Layer 2 of a small transformer language model trained on English Wikipedia (12 layers, counted from 0, width 128).
Take only the direct path to the model's output, skipping the later layers: a vector added to the residual stream pushes a token's score in proportion to its dot product with that token's output vector.

Output vectors of the tokens that the questions are about. A number n stands for n times 0.015.
" km": 43 -38 -6 -17 -22 17 28 -7 -11 -18 0 4 9 -54 -32 21 -18 8 -20 26 46 -33 -12 4 29 11 7 16 -5 -21 22 7 24 -8 6 38 -18 16 35 -27 5 -30 24 17 -25 -31 20 -46 -15 30 -20 -43 11 -4 -19 9 16 -24 -3 -6 7 34 2 -10 19 44 -20 8 -14 6 -2 7 9 -20 -44 21 27 -3 -37 -9 7 47 12 36 0 40 9 -14 -11 -26 -8 -15 14 -1 20 21 4 -52 -2 -16 16 28 -42 -26 9 10 -32 -19 17 37 9 -7 5 -11 8 -26 1 23 -19 27 -4 1 6 28 8 -18 -5 -33
"!": 9 -13 11 -20 24 14 -10 0 12 -18 22 -11 -19 -11 -13 -10 -10 -27 -8 8 23 5 -17 -6 -25 -1 -4 -10 8 14 -25 10 -43 12 33 -15 -10 27 10 -17 -10 21 -23 3 42 -25 -14 13 -3 37 16 -13 -8 16 5 32 22 -22 -22 15 -13 -14 -4 -17 -37 34 8 -5 -3 -2 8 4 27 -14 3 -4 3 -1 -32 7 5 10 -5 15 1 9 11 -31 -18 -33 -5 -17 24 20 4 -27 -9 -17 8 1 14 -1 16 16 -6 -6 2 -21 27 -19 15 18 28 3 7 -42 18 39 -11 10 14 -9 -17 32 10 -22 26 -13
"ather": -6 19 -44 -47 -11 4 -9 -5 9 16 83 15 9 -41 -12 -20 6 23 -43 -34 10 14 -6 33 -12 7 -3 -26 2 9 17 30 -7 22 8 28 -22 32 44 -52 60 -25 4 6 -13 -14 7 -3 -53 1 -10 19 -21 -5 7 22 39 31 -17 -9 -13 -28 36 -69 -12 41 32 -96 -11 -9 23 45 60 12 -4 17 -8 29 -43 5 21 -7 57 -43 -23 27 20 23 14 21 -55 -40 20 38 31 -4 1 2 -44 9 -21 -1 -19 22 -23 -45 6 11 43 -1 -49 -12 40 -22 14 -8 -4 -9 -13 48 40 -15 -18 -17 25 -77 23 -54
"man": -1 -9 15 14 41 4 -56 5 -25 -23 6 6 -17 7 6 31 -25 -43 22 10 -2 7 -21 -27 -15 2 2 15 -31 5 -1 39 -18 13 30 -3 32 10 -3 -21 2 1 28 -9 16 10 -22 0 -20 -23 -31 21 -23 -5 0 -19 -37 -27 -13 11 4 -22 16 -34 27 25 24 4 -16 23 34 -5 38 -14 3 8 -17 13 -35 20 58 -17 14 44 -16 -3 -9 3 25 11 -29 19 13 21 16 -16 -4 -26 -19 -12 27 8 -27 -29 -41 -30 -1 -21 15 37 7 21 -3 10 21 -30 22 50 -49 6 -31 -3 -11 -10 53 -14 19 -4
"}": 31 -64 -3 -30 23 -11 -6 47 -7 22 17 36 -43 -30 12 -10 -2 -21 -30 14 1 -14 19 -19 -7 7 -25 36 10 30 2 19 -28 -22 6 -9 -30 80 -25 -27 -1 -19 10 15 0 -10 5 -18 -49 21 19 25 -10 26 31 -7 27 1 2 10 -3 21 36 -7 -30 -15 0 -11 6 9 17 21 30 23 -21 -8 -13 -28 -25 -31 12 -3 12 -1 -32 22 28 -60 12 -26 12 15 9 44 39 -14 11 -15 -14 4 14 46 -14 -3 -10 -13 15 -42 -16 -4 6 -38 0 -5 7 -10 10 -6 -6 31 0 21 -24 31 -28 -7 15 -20
",": -14 2 24 11 -35 -10 -10 2 -8 -33 12 -20 8 -1 -15 3 -3 19 18 21 -13 24 1 7 -21 -10 13 -11 0 6 0 36 -5 -22 6 -27 29 -11 -19 8 -21 -26 -16 -7 -20 0 -11 -17 2 -11 7 -21 -10 -1 -18 41 -22 4 -17 18 -29 -14 2 16 8 -2 8 -2 20 7 15 37 -2 15 0 -2 -9 3 -6 15 -6 -10 -23 9 31 12 5 -25 12 -14 25 5 -15 -11 10 8 14 -2 38 13 -24 -21 -1 -8 11 -7 -7 -22 -13 -14 -17 6 30 20 27 -11 -7 -4 31 7 -12 -2 -6 17 13 6 31 7
"ild": 28 14 1 7 -18 7 18 -20 -20 28 -5 33 6 18 -30 11 -32 -25 -5 6 25 -32 -3 -34 46 5 3 -35 -23 25 -53 -25 -31 16 3 2 -23 28 40 -30 58 -29 -22 1 8 0 27 16 19 22 -8 8 -33 -13 27 41 -7 -31 -6 6 32 2 32 -24 13 25 -12 -19 -11 10 -47 -3 -3 -26 -16 37 17 39 -31 9 -20 28 14 -12 -67 3 16 27 -20 -33 -7 -1 11 49 2 -33 11 -10 -20 9 -14 -27 -41 -19 -46 -11 19 -20 27 -11 4 -8 15 10 9 -17 13 32 1 -4 -5 -48 26 13 24 19 59 21
"ice": 2 24 -8 -16 -29 47 13 21 -1 -3 14 -9 -18 7 -12 -33 15 3 -12 -1 -7 20 13 25 37 5 29 15 -59 -13 -15 -45 16 -12 -23 -23 -7 52 5 -29 5 -3 -25 13 -12 10 5 -18 -8 -10 -34 20 -17 10 10 15 18 -2 5 32 -2 -14 -39 -29 6 48 30 6 -27 3 -31 -6 22 23 -36 12 -10 -4 45 10 23 7 45 -10 0 50 29 -54 -22 11 -47 -53 7 14 24 12 -24 -49 -2 -15 16 -17 11 25 -27 -39 2 2 -25 25 50 18 -8 -21 -23 -47 33 64 2 -3 28 -19 11 -36 16 -15 31 -11
"our": 4 -29 27 4 23 -4 6 -21 -27 20 -6 35 -8 -5 38 47 26 -4 -17 38 -24 29 12 -17 28 9 3 -7 -29 7 -30 20 -20 -11 7 9 -5 32 16 -20 36 -35 -31 -3 -3 19 -9 -10 -26 40 12 3 -25 -40 38 20 10 16 -63 -7 18 36 35 -78 21 -6 28 -21 14 38 -11 7 -29 -1 -39 -18 -4 13 -9 -11 -9 16 -28 -4 15 13 18 3 -5 42 -14 -30 10 -4 -18 -39 -1 -11 -13 6 -17 16 -6 -14 42 -9 -7 -5 26 33 15 -26 24 1 -27 -13 14 -22 -27 -19 6 44 -9 19 -9 11 -23 -47

Output weights of attention head 3. The head adds the sum of these rows, row i times number i of z. A number n stands for n times 0.0018.
o0: -33 21 -4 34 -2 -47 -10 -22 3 6 29 29 18 -1 8 -5 16 -9 -50 -3 -23 27 36 22 -20 0 25 21 35 -3 1 22 -7 28 -7 10 -20 -19 -36 -11 -30 -49 -4 15 35 23 16 56 -30 3 -18 -1 17 3 25 14 -6 17 -16 -9 -7 7 -8 37 -33 44 6 -5 4 28 -2 31 -35 15 -1 -24 -22 -14 10 8 -21 33 -29 15 -33 -15 -19 23 -3 14 -4 28 -31 -5 26 -2 -57 9 -2 -6 25 8 -39 44 21 -17 53 -12 18 -47 -40 6 -15 -7 8 -12 -25 13 -14 1 22 3 -55 -21 17 16 -6 38
o1: -8 -41 -3 -35 -37 -1 10 -5 -27 17 2 41 17 10 16 18 17 -9 9 -3 -5 -3 13 -4 20 -12 22 -12 -5 22 -4 -50 0 10 -21 -60 -22 2 -28 -22 -7 41 -7 -4 11 28 2 -3 22 -3 28 -30 -20 -8 22 25 -19 -15 -60 33 -11 -25 12 -30 14 1 1 -37 26 51 -23 26 -16 5 5 15 -33 -5 32 -15 14 -6 -19 -4 24 0 -1 50 4 15 8 35 2 9 18 22 -6 20 35 16 22 -12 -20 11 -30 -25 -11 32 27 -28 -12 -10 0 26 2 6 -17 -10 -40 -13 28 30 12 -10 -12 -24 -25 -16
o2: -27 13 -27 -22 -34 -25 19 15 39 48 -18 -5 2 -13 33 -25 -8 33 36 35 2 7 24 -14 -20 52 6 -11 -42 35 -7 25 11 -16 -23 29 36 22 -10 -16 21 20 66 25 11 43 54 -27 -54 10 -22 31 0 -26 -25 4 -13 29 43 -28 2 -2 -52 23 -49 -34 15 -14 17 19 35 20 -13 11 -8 49 -7 10 -30 -36 -61 14 7 -9 -23 -46 12 0 3 -4 36 -15 -1 4 -31 -19 -4 -31 -18 -5 -26 -10 -24 -42 24 25 -3 24 -1 -17 -5 17 18 -29 14 8 -1 4 4 18 -9 21 -30 -34 -42 -17 26 -34
o3: -8 -5 -6 13 -20 -35 10 2 23 0 -27 -33 -3 -6 17 0 5 -53 3 -6 11 29 -24 -2 -21 -18 -1 -38 -1 -62 -8 16 -2 29 42 23 11 -43 -36 21 2 30 20 7 11 27 5 2 34 12 35 -26 24 -11 14 23 20 -17 43 8 -64 -41 1 -32 -30 -8 19 -4 -12 -1 10 25 14 -52 -31 34 42 21 -7 10 -25 25 -17 -34 9 20 -16 -1 -11 -9 11 -33 2 -30 51 -39 11 -19 38 -17 15 7 4 25 4 11 12 -27 -14 20 12 38 18 10 -33 -3 -16 -34 11 24 -23 -9 12 37 -19 -10 -6 -26
o4: -12 -17 -11 -78 42 -7 6 0 -10 33 16 -45 -36 -3 -11 -69 16 25 -81 -19 11 18 -59 35 3 7 -26 -3 34 9 44 -18 39 -7 32 -17 -16 -43 -11 1 -18 49 29 31 -8 -10 -26 -26 19 -9 -5 -27 38 14 0 -31 14 -20 -2 0 59 24 -5 1 -14 -2 27 11 -46 -15 41 -51 -5 -19 37 -23 -19 16 -83 -7 -23 -28 12 25 41 -6 34 0 14 -24 5 4 -14 -4 -4 -12 -43 -67 45 -25 1 13 -22 -6 -22 7 39 -12 -4 16 6 17 -12 40 -9 1 -17 23 7 65 -20 33 -44 45 38 46 -87 52
o5: -43 28 -24 16 6 -28 20 2 29 6 13 6 -19 2 41 -35 9 16 -19 20 -3 -28 32 -7 10 16 21 -4 -65 45 -14 16 -26 68 -34 -9 12 51 -33 16 -38 16 -22 14 22 14 10 -12 -3 46 -8 3 -31 -1 -24 -62 35 0 81 60 -15 -15 -2 -22 -12 -26 12 -12 18 1 15 9 -46 -5 -8 -49 18 -33 -5 -21 -1 -7 0 20 -33 1 -21 0 13 -21 -13 20 -37 53 7 -10 21 28 -45 12 23 16 19 -29 -18 72 8 10 21 -30 -18 -50 8 -51 -5 58 1 -18 -1 6 -27 8 -7 -2 6 49 12 8
o6: 16 -18 -8 -24 11 -12 -27 58 -25 -23 -31 18 15 -6 -21 7 -34 -9 5 25 -28 14 9 11 -45 -34 -12 46 15 -23 4 -34 28 22 -17 5 -31 30 17 38 6 -8 37 18 16 -3 12 -4 6 7 25 -16 8 -5 2 -45 43 3 -14 3 75 44 9 0 -9 -1 17 6 -16 3 -15 -43 -53 19 12 -6 15 -3 -41 -11 70 7 -20 -28 0 -20 -1 11 16 -8 9 15 5 16 22 41 -21 -24 -2 -4 10 28 -7 26 16 -31 16 -9 -33 -17 16 -9 -18 20 -50 36 1 -3 -18 -4 3 6 6 -26 9 -49 -14 11
o7: -23 5 22 -40 -15 2 -20 30 -23 42 1 -2 34 42 42 3 5 -2 -4 14 3 -39 -29 7 17 19 -9 -2 -52 16 31 16 -11 -3 -14 33 12 13 -9 8 6 24 -31 -9 2 -28 9 -38 5 6 6 32 -44 4 -45 54 -42 -2 -24 -47 28 20 -22 4 -10 -16 20 48 45 44 -57 -7 -21 -4 -23 -29 -6 2 10 9 -14 -38 11 -32 13 6 -29 -8 16 17 -10 0 11 -14 9 9 -26 9 1 28 -29 16 47 2 12 -38 -1 -13 9 49 33 -11 0 -1 23 25 -58 29 17 -9 16 2 11 18 24 -3 -16 11
o8: -8 -52 -5 -2 35 16 -36 8 -2 -4 -17 -30 -13 7 -21 -36 -4 -30 56 -7 -10 50 1 29 -4 -32 -2 42 -54 62 12 17 34 18 75 21 -20 -8 -17 2 66 28 -9 16 18 1 7 2 -7 25 51 -10 21 63 32 19 23 -7 -14 28 10 -55 -42 32 8 10 -11 -16 15 1 19 6 37 -3 -17 -36 -16 -17 -11 -28 0 -9 -29 -16 -47 -28 -29 -21 6 17 -59 -16 14 4 -16 69 33 5 -28 8 47 -54 -46 -22 55 -14 -28 13 -10 -5 -33 -26 -4 1 18 -32 48 24 -8 -34 -45 -24 -39 1 11 -39 -1 46
o9: -8 7 25 4 -6 34 -42 6 7 -26 -36 -18 -23 -2 37 22 4 -47 -28 -30 -4 8 -15 11 -30 40 20 -22 3 -23 6 -3 -36 17 -26 -2 22 -31 8 8 35 8 5 17 15 -6 24 -31 -4 -27 -5 -7 -29 -15 -31 -8 -6 -25 -8 25 -34 -1 -12 -8 -8 24 0 7 39 2 -14 -25 -15 13 -1 -39 17 22 19 2 14 4 -3 15 0 36 11 7 8 -4 -20 22 33 11 38 -7 0 61 24 25 0 -35 -1 12 -22 11 -5 -5 23 -23 -7 14 6 -35 -5 10 3 -9 -12 -9 -11 -19 21 -29 -8 13 34 -6
o10: 37 -26 -19 -28 -5 -58 8 42 -11 17 12 -13 -29 -27 8 -10 3 -46 -17 22 21 13 -8 -30 -25 43 67 42 12 -47 -13 -7 -5 18 5 -3 -5 -10 35 65 -46 -9 -39 3 -9 -14 48 -13 66 30 -75 -60 -26 21 5 11 35 49 49 -12 55 -17 -7 -25 42 -33 -17 26 20 12 -47 -3 53 5 -50 -13 23 -19 -18 -11 -74 12 13 11 6 33 14 19 23 -8 19 35 0 -5 -44 -14 -17 23 33 33 -1 61 12 53 25 -43 -2 -38 -5 -9 56 -50 -70 17 -35 -71 -52 -22 -33 -21 -7 28 -4 6 1 -28 -38 22
o11: -9 -22 42 -32 92 12 7 -14 -17 -18 27 -33 19 29 33 -48 45 -15 3 -22 45 -11 27 6 29 0 22 15 -48 22 4 -3 16 47 44 32 1 -23 -53 -19 28 53 23 32 -10 19 -18 14 -17 22 2 -23 2 -9 -27 -49 -23 -29 -24 0 31 -19 -39 -24 -17 -38 -40 -49 34 19 5 -17 54 20 29 -14 18 -18 10 -3 -19 -16 -15 -11 -1 -20 34 -8 -26 -15 -8 44 16 -26 -31 19 -12 22 25 39 31 3 -19 8 -21 -26 3 -7 31 -26 2 -35 -12 20 -20 -23 27 2 -30 10 -24 15 -12 36 -24 3 -78 18
o12: 10 48 -26 21 17 18 10 9 -18 -6 10 -7 -17 -22 -31 11 27 -37 -4 -50 11 2 -24 1 5 -60 -5 -27 0 -23 -11 -35 -3 37 2 -39 36 -2 38 12 -7 -11 -3 29 3 15 49 23 40 37 50 -22 -20 16 4 29 8 15 4 -24 -57 34 0 1 32 33 -28 -5 -5 -19 -26 9 -38 21 0 -80 34 -17 48 -33 -15 -22 46 -21 -41 26 41 2 -5 -12 5 21 46 34 -6 -9 -14 -19 23 9 -20 57 -67 -6 3 -22 4 -8 -7 -26 -25 -49 18 0 21 6 29 -4 -54 18 -31 4 -19 -12 -10 68 64 -28
o13: -8 -5 -34 -28 8 4 19 32 -1 -34 4 40 -15 17 37 -38 14 -8 8 3 23 -10 -20 -14 26 14 23 39 26 -3 -6 -50 0 24 43 -10 11 35 20 -20 -22 -6 -53 -53 25 8 -29 -9 26 -25 -40 -24 -5 24 -10 3 -23 -14 -4 5 -31 -45 -6 39 -23 27 -2 -5 22 3 11 37 -43 26 38 -18 19 15 -31 28 9 -2 -29 20 -1 -22 -19 -27 37 -6 -15 37 11 -32 -10 22 11 40 31 10 7 0 -6 38 3 -2 27 -7 42 -11 -8 27 -24 -9 23 -7 -17 -7 -7 -15 15 -2 -2 -16 4 0 35 1
o14: -23 46 36 45 72 17 16 13 2 -41 51 -6 -27 46 29 -27 5 -10 -16 -18 -26 38 33 -70 -14 25 8 -35 -27 8 0 -22 -16 -12 -19 -7 -12 -11 55 16 -15 -8 -47 -15 -9 -20 10 17 34 24 12 -56 -18 12 -45 -32 -6 44 -1 52 -66 -48 -17 -15 -17 47 -18 -50 -51 -23 19 0 5 -21 38 16 2 3 -2 3 31 1 -21 10 -9 45 -14 -49 16 18 -15 -6 -9 17 29 5 -9 -49 -21 -19 52 25 10 -8 24 30 -6 -37 10 -9 -4 42 -16 -14 -26 -50 -23 62 -46 28 -24 -10 -60 28 46 20 17 11
o15: 5 -8 -17 -9 -12 34 -3 -22 -44 -8 16 22 10 16 18 12 26 -36 -30 -41 -8 -19 -9 -35 13 -19 -25 -59 23 -20 46 -21 25 -35 -49 24 19 14 -15 -34 -25 18 34 22 -2 -27 -6 -1 9 70 19 -16 13 38 -16 -23 -7 14 52 -42 2 56 -1 18 16 -13 -6 -35 20 -26 23 41 -22 -33 -38 10 32 -1 32 -36 -19 22 11 -4 13 56 -21 22 11 -11 29 12 -30 -2 3 11 -1 -46 14 4 -50 41 19 5 -11 7 -25 37 -27 -40 2 -22 -3 23 12 -26 -39 6 -5 29 10 3 35 31 -23 7 -12 2
o16: -15 3 11 23 -2 -44 4 -30 23 -14 14 17 8 17 16 0 26 21 18 -13 2 51 16 -2 -25 34 32 27 -5 -40 -12 -37 9 -20 -15 -28 -13 -25 20 -11 -29 -24 -12 -26 -1 -23 33 41 44 30 -32 -54 1 13 -6 2 -17 10 7 -19 -10 -13 4 25 -17 -29 55 35 11 -23 2 42 9 3 -48 7 9 12 52 -30 20 -10 -36 -21 17 36 -21 -54 23 -18 33 -26 -12 -19 -17 -32 4 14 -18 -1 -5 -17 0 -26 40 33 -4 3 3 -32 -16 40 32 13 24 32 -5 -38 -4 -1 -44 -25 41 0 23 75 25 -16
o17: -31 26 5 42 -6 39 -4 -26 6 5 -50 -3 40 21 34 -9 22 -22 28 -9 -11 10 -10 20 41 -79 19 -30 23 -1 34 -15 -16 7 13 -28 11 -17 7 -14 -32 -22 25 -24 -9 40 14 -12 -29 9 35 -7 -31 21 17 -29 11 50 -23 -85 24 9 -15 29 -41 -23 -57 -21 6 -4 44 -3 -29 -17 19 -7 7 -19 -37 -2 -2 8 -16 14 -13 -11 -32 -9 -21 -5 22 -2 17 -14 -17 -33 19 13 -45 -28 50 22 21 -15 51 48 -31 6 33 12 -21 4 0 15 -1 35 37 -27 -21 0 12 -1 -38 15 -16 8 -23 -14
o18: 9 -9 -6 -55 -9 4 -59 -61 -37 -6 -19 52 -20 -4 -14 0 8 21 -10 8 14 13 -12 -56 5 54 -19 -20 37 34 5 3 27 38 49 39 21 10 24 56 -7 -29 -25 1 -34 19 1 19 -8 -10 14 -31 -18 -18 13 11 -36 9 28 24 5 -67 -33 -31 1 -10 -46 1 52 -10 28 30 -7 -17 14 53 9 21 -2 2 -17 -18 3 29 0 -13 -11 -2 20 25 -2 0 -19 13 -17 5 9 -14 10 -7 -19 -16 38 -20 -27 40 42 -31 -2 41 -20 -39 -8 12 7 -17 -59 -30 32 -2 -7 7 43 -4 16 -23 -36 -15
o19: 11 53 -48 21 33 -27 -21 52 -22 31 -11 10 16 -48 2 16 29 17 42 20 -7 -15 34 8 14 68 -56 32 -26 -14 -9 -31 36 -54 52 -21 26 -18 40 48 -16 -4 -33 -28 2 -16 -9 -1 -3 8 5 41 1 -12 26 -12 -8 10 -14 -7 8 9 2 -22 7 14 -26 6 -22 -7 -19 6 36 28 13 -50 40 25 -60 -25 -7 -10 23 -8 -7 15 -53 -5 13 15 -11 13 17 -29 1 1 62 17 -29 -25 -24 25 -29 -39 -17 13 -16 2 14 3 12 -22 35 -1 5 -28 -26 12 -23 -27 12 0 -11 -12 36 4 -48 -11
o20: 19 33 0 -16 -26 15 -19 46 13 10 -55 2 24 2 56 26 3 0 36 -10 14 10 -43 26 5 -7 -20 10 0 -1 -23 -54 9 41 21 14 0 -29 32 8 -37 -9 87 35 -15 -2 -19 -15 14 33 44 -18 -7 19 -18 -28 34 -6 20 -56 -28 -31 8 -16 15 -4 -30 24 15 24 -14 1 -37 -31 -20 12 -17 12 25 -22 -31 29 29 -3 -23 3 -29 37 -10 -21 11 20 -11 -59 18 -22 4 -13 0 3 5 16 4 -12 -17 11 16 -8 -55 18 -12 -16 9 22 -24 -2 -15 -21 -12 7 8 -16 19 -3 -30 16 1 38
o21: 13 -37 -6 -19 33 -6 27 -13 -7 27 -30 18 20 -29 6 9 16 -15 15 -11 -1 -9 26 39 19 39 23 19 -26 27 38 14 -4 -3 -15 25 -12 -11 22 11 25 -11 -9 3 -10 -28 29 4 -1 21 -62 -6 -36 -46 -9 -11 -20 10 10 20 -7 22 -13 -10 18 21 -17 -21 28 7 -8 19 -43 -27 0 -19 15 -4 -7 -43 -4 75 11 -5 -16 -3 -32 28 -5 -7 -18 -54 -24 -4 -12 24 -17 17 13 5 -17 -38 7 -29 -4 26 -40 0 -11 3 -32 14 -6 13 -49 4 3 4 21 -17 -12 27 31 -23 12 -5 32 9
o22: 13 50 5 1 -47 11 -14 23 15 -9 37 -23 -4 36 15 0 -29 -31 29 -2 29 2 -10 12 47 -26 -24 45 24 -59 0 2 -31 -16 -39 30 -17 13 -1 60 -21 12 10 0 1 31 12 -34 -13 -17 34 -3 -4 19 2 -8 18 14 -33 -1 -45 8 -10 81 -12 30 -43 -22 -21 -23 -32 -6 5 -49 49 13 13 -46 -21 -1 -21 -15 -21 -44 20 27 22 -27 37 22 -10 -29 10 26 32 31 -3 -12 -13 -24 -49 47 1 -11 12 -36 4 7 -37 0 -39 20 27 9 15 4 -16 2 -40 -20 8 -13 -6 15 -2 24 -19 -25
o23: -16 -8 2 41 11 -19 -5 47 -13 18 -29 16 31 52 -30 60 -30 -8 2 -55 20 -19 1 -15 -10 -21 -27 -18 -20 12 -37 26 10 1 -11 20 2 -7 -1 45 -54 61 14 10 15 -8 36 -35 9 -2 4 44 -37 -29 -10 5 28 17 -21 -44 -1 -13 -20 -12 21 -10 1 -28 -6 -19 -22 34 -31 -24 12 -75 -59 13 1 7 -32 -23 -18 -23 4 16 31 18 3 6 7 19 -11 22 -39 3 -17 0 -30 21 1 -11 22 -43 31 -16 12 -2 -24 28 20 -23 50 3 17 40 -2 -15 -34 -23 52 59 21 42 12 49 -32 13
o24: 17 45 18 23 30 -11 37 -31 -19 -4 -2 28 27 35 -8 -5 -6 19 -6 48 -15 12 -45 45 27 -18 -10 -14 12 2 -23 -10 -55 -37 -39 11 12 5 16 -69 -32 -12 37 13 -6 -43 15 -36 8 -11 35 -63 -27 2 -18 32 -28 5 3 4 12 -10 -29 -6 11 37 -32 36 0 -16 13 49 -28 42 -12 -24 9 -36 4 -12 40 46 -10 -22 -7 -12 -4 -39 21 -21 7 -10 49 -36 -14 20 16 -11 -1 -61 -6 3 13 33 -20 0 -6 73 -13 -21 -14 0 -2 -3 -33 30 -16 -22 -3 -16 17 -22 4 13 -19 -26 31 -16
o25: 6 -29 1 -1 44 50 36 -30 -16 -56 -6 10 29 -24 -8 -5 -14 -34 13 2 -26 77 12 78 13 8 -27 30 -17 -8 -11 -4 -18 -18 69 -28 26 -36 6 -36 -12 49 -23 -19 26 14 -9 49 3 13 6 -22 9 9 7 2 49 -9 -33 -11 1 1 36 -37 -18 -43 -66 10 -27 5 -20 -29 34 -5 -41 -22 4 -15 18 -17 -11 -2 -14 -21 -16 21 20 -2 12 5 -16 0 -50 18 -3 -56 -31 10 12 69 14 29 -26 18 -20 23 -5 -2 42 -12 5 1 2 -5 19 2 2 -19 20 -12 0 24 -7 -12 22 19 49 -24
o26: 2 9 22 -33 84 52 14 -22 -13 -12 16 -38 32 25 2 36 -27 19 -22 2 8 67 37 15 -34 21 -6 6 10 36 27 -4 23 33 -24 -65 -6 -71 -25 -15 -40 12 -38 -30 16 -10 -40 2 -4 41 21 4 -39 -17 -5 16 58 22 -54 31 1 -5 -46 -14 -5 -18 -15 -21 -9 -22 23 -37 9 26 20 -22 -5 3 -20 29 16 -52 -10 -14 10 -17 -16 -1 0 -8 -15 12 -4 8 -24 -28 2 15 18 -63 -5 -4 20 -29 26 42 29 16 -1 -21 4 3 25 -9 -27 3 35 0 -11 2 18 23 -20 19 -8 -13 -36 43
o27: -9 -15 -22 4 -25 45 5 17 -33 20 29 26 -40 -5 29 40 -20 2 10 36 17 -36 3 -26 6 19 10 17 -1 -23 11 -29 30 -31 -11 25 -10 29 44 -15 -36 -24 36 10 2 15 -19 19 -48 -1 -1 -31 49 -27 33 -40 15 6 -11 -20 -15 44 55 -25 15 -5 -46 16 20 -12 26 5 5 -9 12 11 -16 22 8 16 2 -3 -30 -27 15 9 -7 -4 48 -34 -21 28 10 -11 -4 31 -4 -33 22 -20 -1 -29 3 1 8 -27 -42 41 -63 41 29 -11 -17 52 -4 21 -27 7 -14 23 25 -8 1 -18 -18 -14 -6 3
o28: 2 13 -29 42 2 10 20 -1 -42 6 -9 4 23 -6 7 -32 1 44 -14 -21 -9 -11 47 5 1 26 -12 -3 36 -9 22 -24 8 17 -12 -30 0 -4 -32 -14 -40 -23 39 17 -22 -8 5 -12 12 24 33 24 11 -13 -27 27 -18 -1 30 -18 -36 8 -30 -42 22 -16 -23 -13 -9 -3 16 -18 14 -58 -57 1 39 22 -49 -3 20 59 1 -22 21 -4 30 67 4 36 -10 11 -24 -12 -41 -25 -16 1 -1 -21 8 19 -48 30 -7 -6 26 4 28 -17 -38 -17 -15 -35 -7 9 -13 -13 22 29 -29 2 34 68 8 48 -21 -33
o29: -11 -2 37 27 24 15 21 5 14 -29 -90 8 2 35 12 9 -1 27 -44 17 -50 -44 -23 -9 -2 -35 -30 -17 -11 -5 -5 12 33 -27 28 -3 1 2 -39 22 -1 33 5 61 -28 19 -19 -36 26 -22 2 8 13 16 13 30 -19 -27 21 -12 13 -29 20 -55 -9 30 25 10 -46 8 17 -12 13 63 35 -18 7 16 -17 -21 38 -4 7 23 -5 -11 -13 -31 -24 -1 -31 21 -1 12 -15 -23 -55 19 -25 8 15 11 -9 -11 15 11 -24 -10 14 66 64 -34 60 32 -37 42 -24 6 -30 -11 -40 2 0 8 14 -12 -59 9
o30: -10 -22 -9 -1 -18 22 43 -44 -7 -36 -18 1 -9 26 -62 22 50 -31 35 5 -36 21 14 -5 -31 5 -30 23 -49 -13 -29 -20 18 24 15 4 9 6 10 -41 -49 -13 -23 29 -9 -29 -22 -10 -9 -10 -29 -4 -4 2 -2 66 27 -14 13 17 -27 -37 6 -1 20 28 -10 33 45 10 28 37 2 45 5 4 27 -5 13 -16 33 27 -2 -15 -2 62 -12 -2 -7 -41 41 10 -35 -28 -32 -13 18 6 -43 22 -43 79 8 -8 -6 11 23 3 2 -8 -17 -4 57 19 75 62 14 -2 -30 -37 17 4 19 5 -6 46 -20 -50
o31: 1 25 52 7 -2 -8 -12 28 41 56 -50 10 48 -11 -17 42 14 9 45 -11 -26 0 -30 -17 -23 79 -15 58 -23 53 -16 -3 -27 7 1 -7 -53 14 3 9 -9 -24 19 34 -33 25 35 -18 27 -14 -8 36 38 -34 33 -7 4 43 -1 -1 4 -71 -38 89 -77 21 6 38 9 -17 -45 7 -47 37 27 -13 -12 26 15 26 -10 -24 -9 -31 0 11 -37 17 -38 -6 6 -1 -26 10 22 -33 54 -9 -28 -14 -2 5 23 16 3 -4 -23 -43 29 -19 11 7 25 -36 -50 26 6 -11 1 -18 17 -18 -28 -9 -7 19 -35 7

Each question shows a token from some text and the vector z that the head gathered there. A number n stands for n times 0.021.

"L": 7 -9 -4 5 4 -12 1 -6 -3 1 7 -3 12 -5 13 -3 7 12 -4 3 11 3 3 -1 27 -18 -4 -1 -2 6 9 20
Pushed down most: "ather"

"ral": 19 7 9 -3 -6 -6 2 10 -4 5 -11 -13 2 -3 -8 -2 -6 4 -7 4 5 0 -1 -2 1 3 -3 -2 6 -9 -3 6
Which three tokens does it push up most, strongest first? "ather", "ild", "our"

" am": 13 6 -8 8 -26 -12 18 9 39 -7 -50 3 11 -19 -26 36 -4 31 -20 -8 -11 -14 20 -4 -14 36 -39 -8 5 4 3 -30
Which of these tokens does it push up most? "ather"

" A": 9 0 -13 13 6 -18 7 4 7 -2 -6 7 18 -5 -2 13 2 13 -14 -12 -6 -14 6 6 -8 11 -1 -8 14 7 3 -6
Which of these tokens does it push up most? "!"

"p": 14 5 -7 2 12 -1 -2 -1 16 -3 -16 12 -2 0 7 -5 -1 4 -2 -11 -11 -4 4 -5 2 0 2 -9 -8 3 -2 1
Which three tokens does it push up most, strongest first? "!", "man", "ather"

"16": -2 9 20 9 -15 2 -16 17 -7 -4 -16 -13 11 -16 5 2 3 7 -8 5 11 -12 2 14 8 17 -3 -8 2 6 4 17
Which two tokens does it push up most, strongest first? "our", "ild"

"ai": 15 2 -8 3 11 -13 16 -12 22 5 -8 3 3 -11 4 4 -5 4 -7 -10 3 1 3 -3 -2 1 12 -1 -3 2 -8 0
Which of these tokens does it push up most? "!"

" s": 7 4 -1 2 1 -4 -9 5 4 -4 -9 9 -3 3 2 5 -5 4 7 -1 -2 -6 5 -9 8 -3 -3 -15 6 -4 8 -3
Pushed down most: "our"

"th": 14 3 -2 -1 4 -7 12 -9 12 8 -5 1 3 -8 2 7 -2 7 -6 -11 1 9 4 -3 -1 -1 9 -3 0 -7 -6 6
Which of these tokens does it push up most? "!"

"ide": 9 2 -6 8 -4 -12 9 7 13 -1 -19 8 13 -13 -10 18 -3 14 -13 -13 -7 -10 8 2 -8 16 -8 -8 11 -1 0 -12
Which of these tokens does it push up most? "ather"

".": 7 6 1 -4 0 -5 -5 4 -2 -1 -13 1 3 -4 -3 4 -8 5 -13 0 5 -4 -5 2 -1 11 -3 -6 10 -8 -1 -6
Which three tokens does it push up most, strongest first? "ather", "ild", "our"

"b": 17 4 -6 0 7 -12 16 -12 17 6 -4 -1 6 -8 0 4 0 3 -10 -10 2 1 2 -7 0 -1 6 -2 -3 -6 -8 3
Pushed down most: "our"

":": -3 5 15 8 -10 -6 -10 17 -6 1 -17 -9 6 -5 1 2 1 5 -6 7 13 -6 -2 11 10 13 -4 -2 2 5 -2 10
Which three tokens does it push up most, strongest first? "our", "ild", ","

"reat": -2 13 -26 -8 1 -21 22 -4 8 -2 -4 9 11 0 1 11 -3 2 -7 -2 1 -9 16 -11 12 7 7 4 5 -4 0 -18
Which of these tokens does it push up most? " km"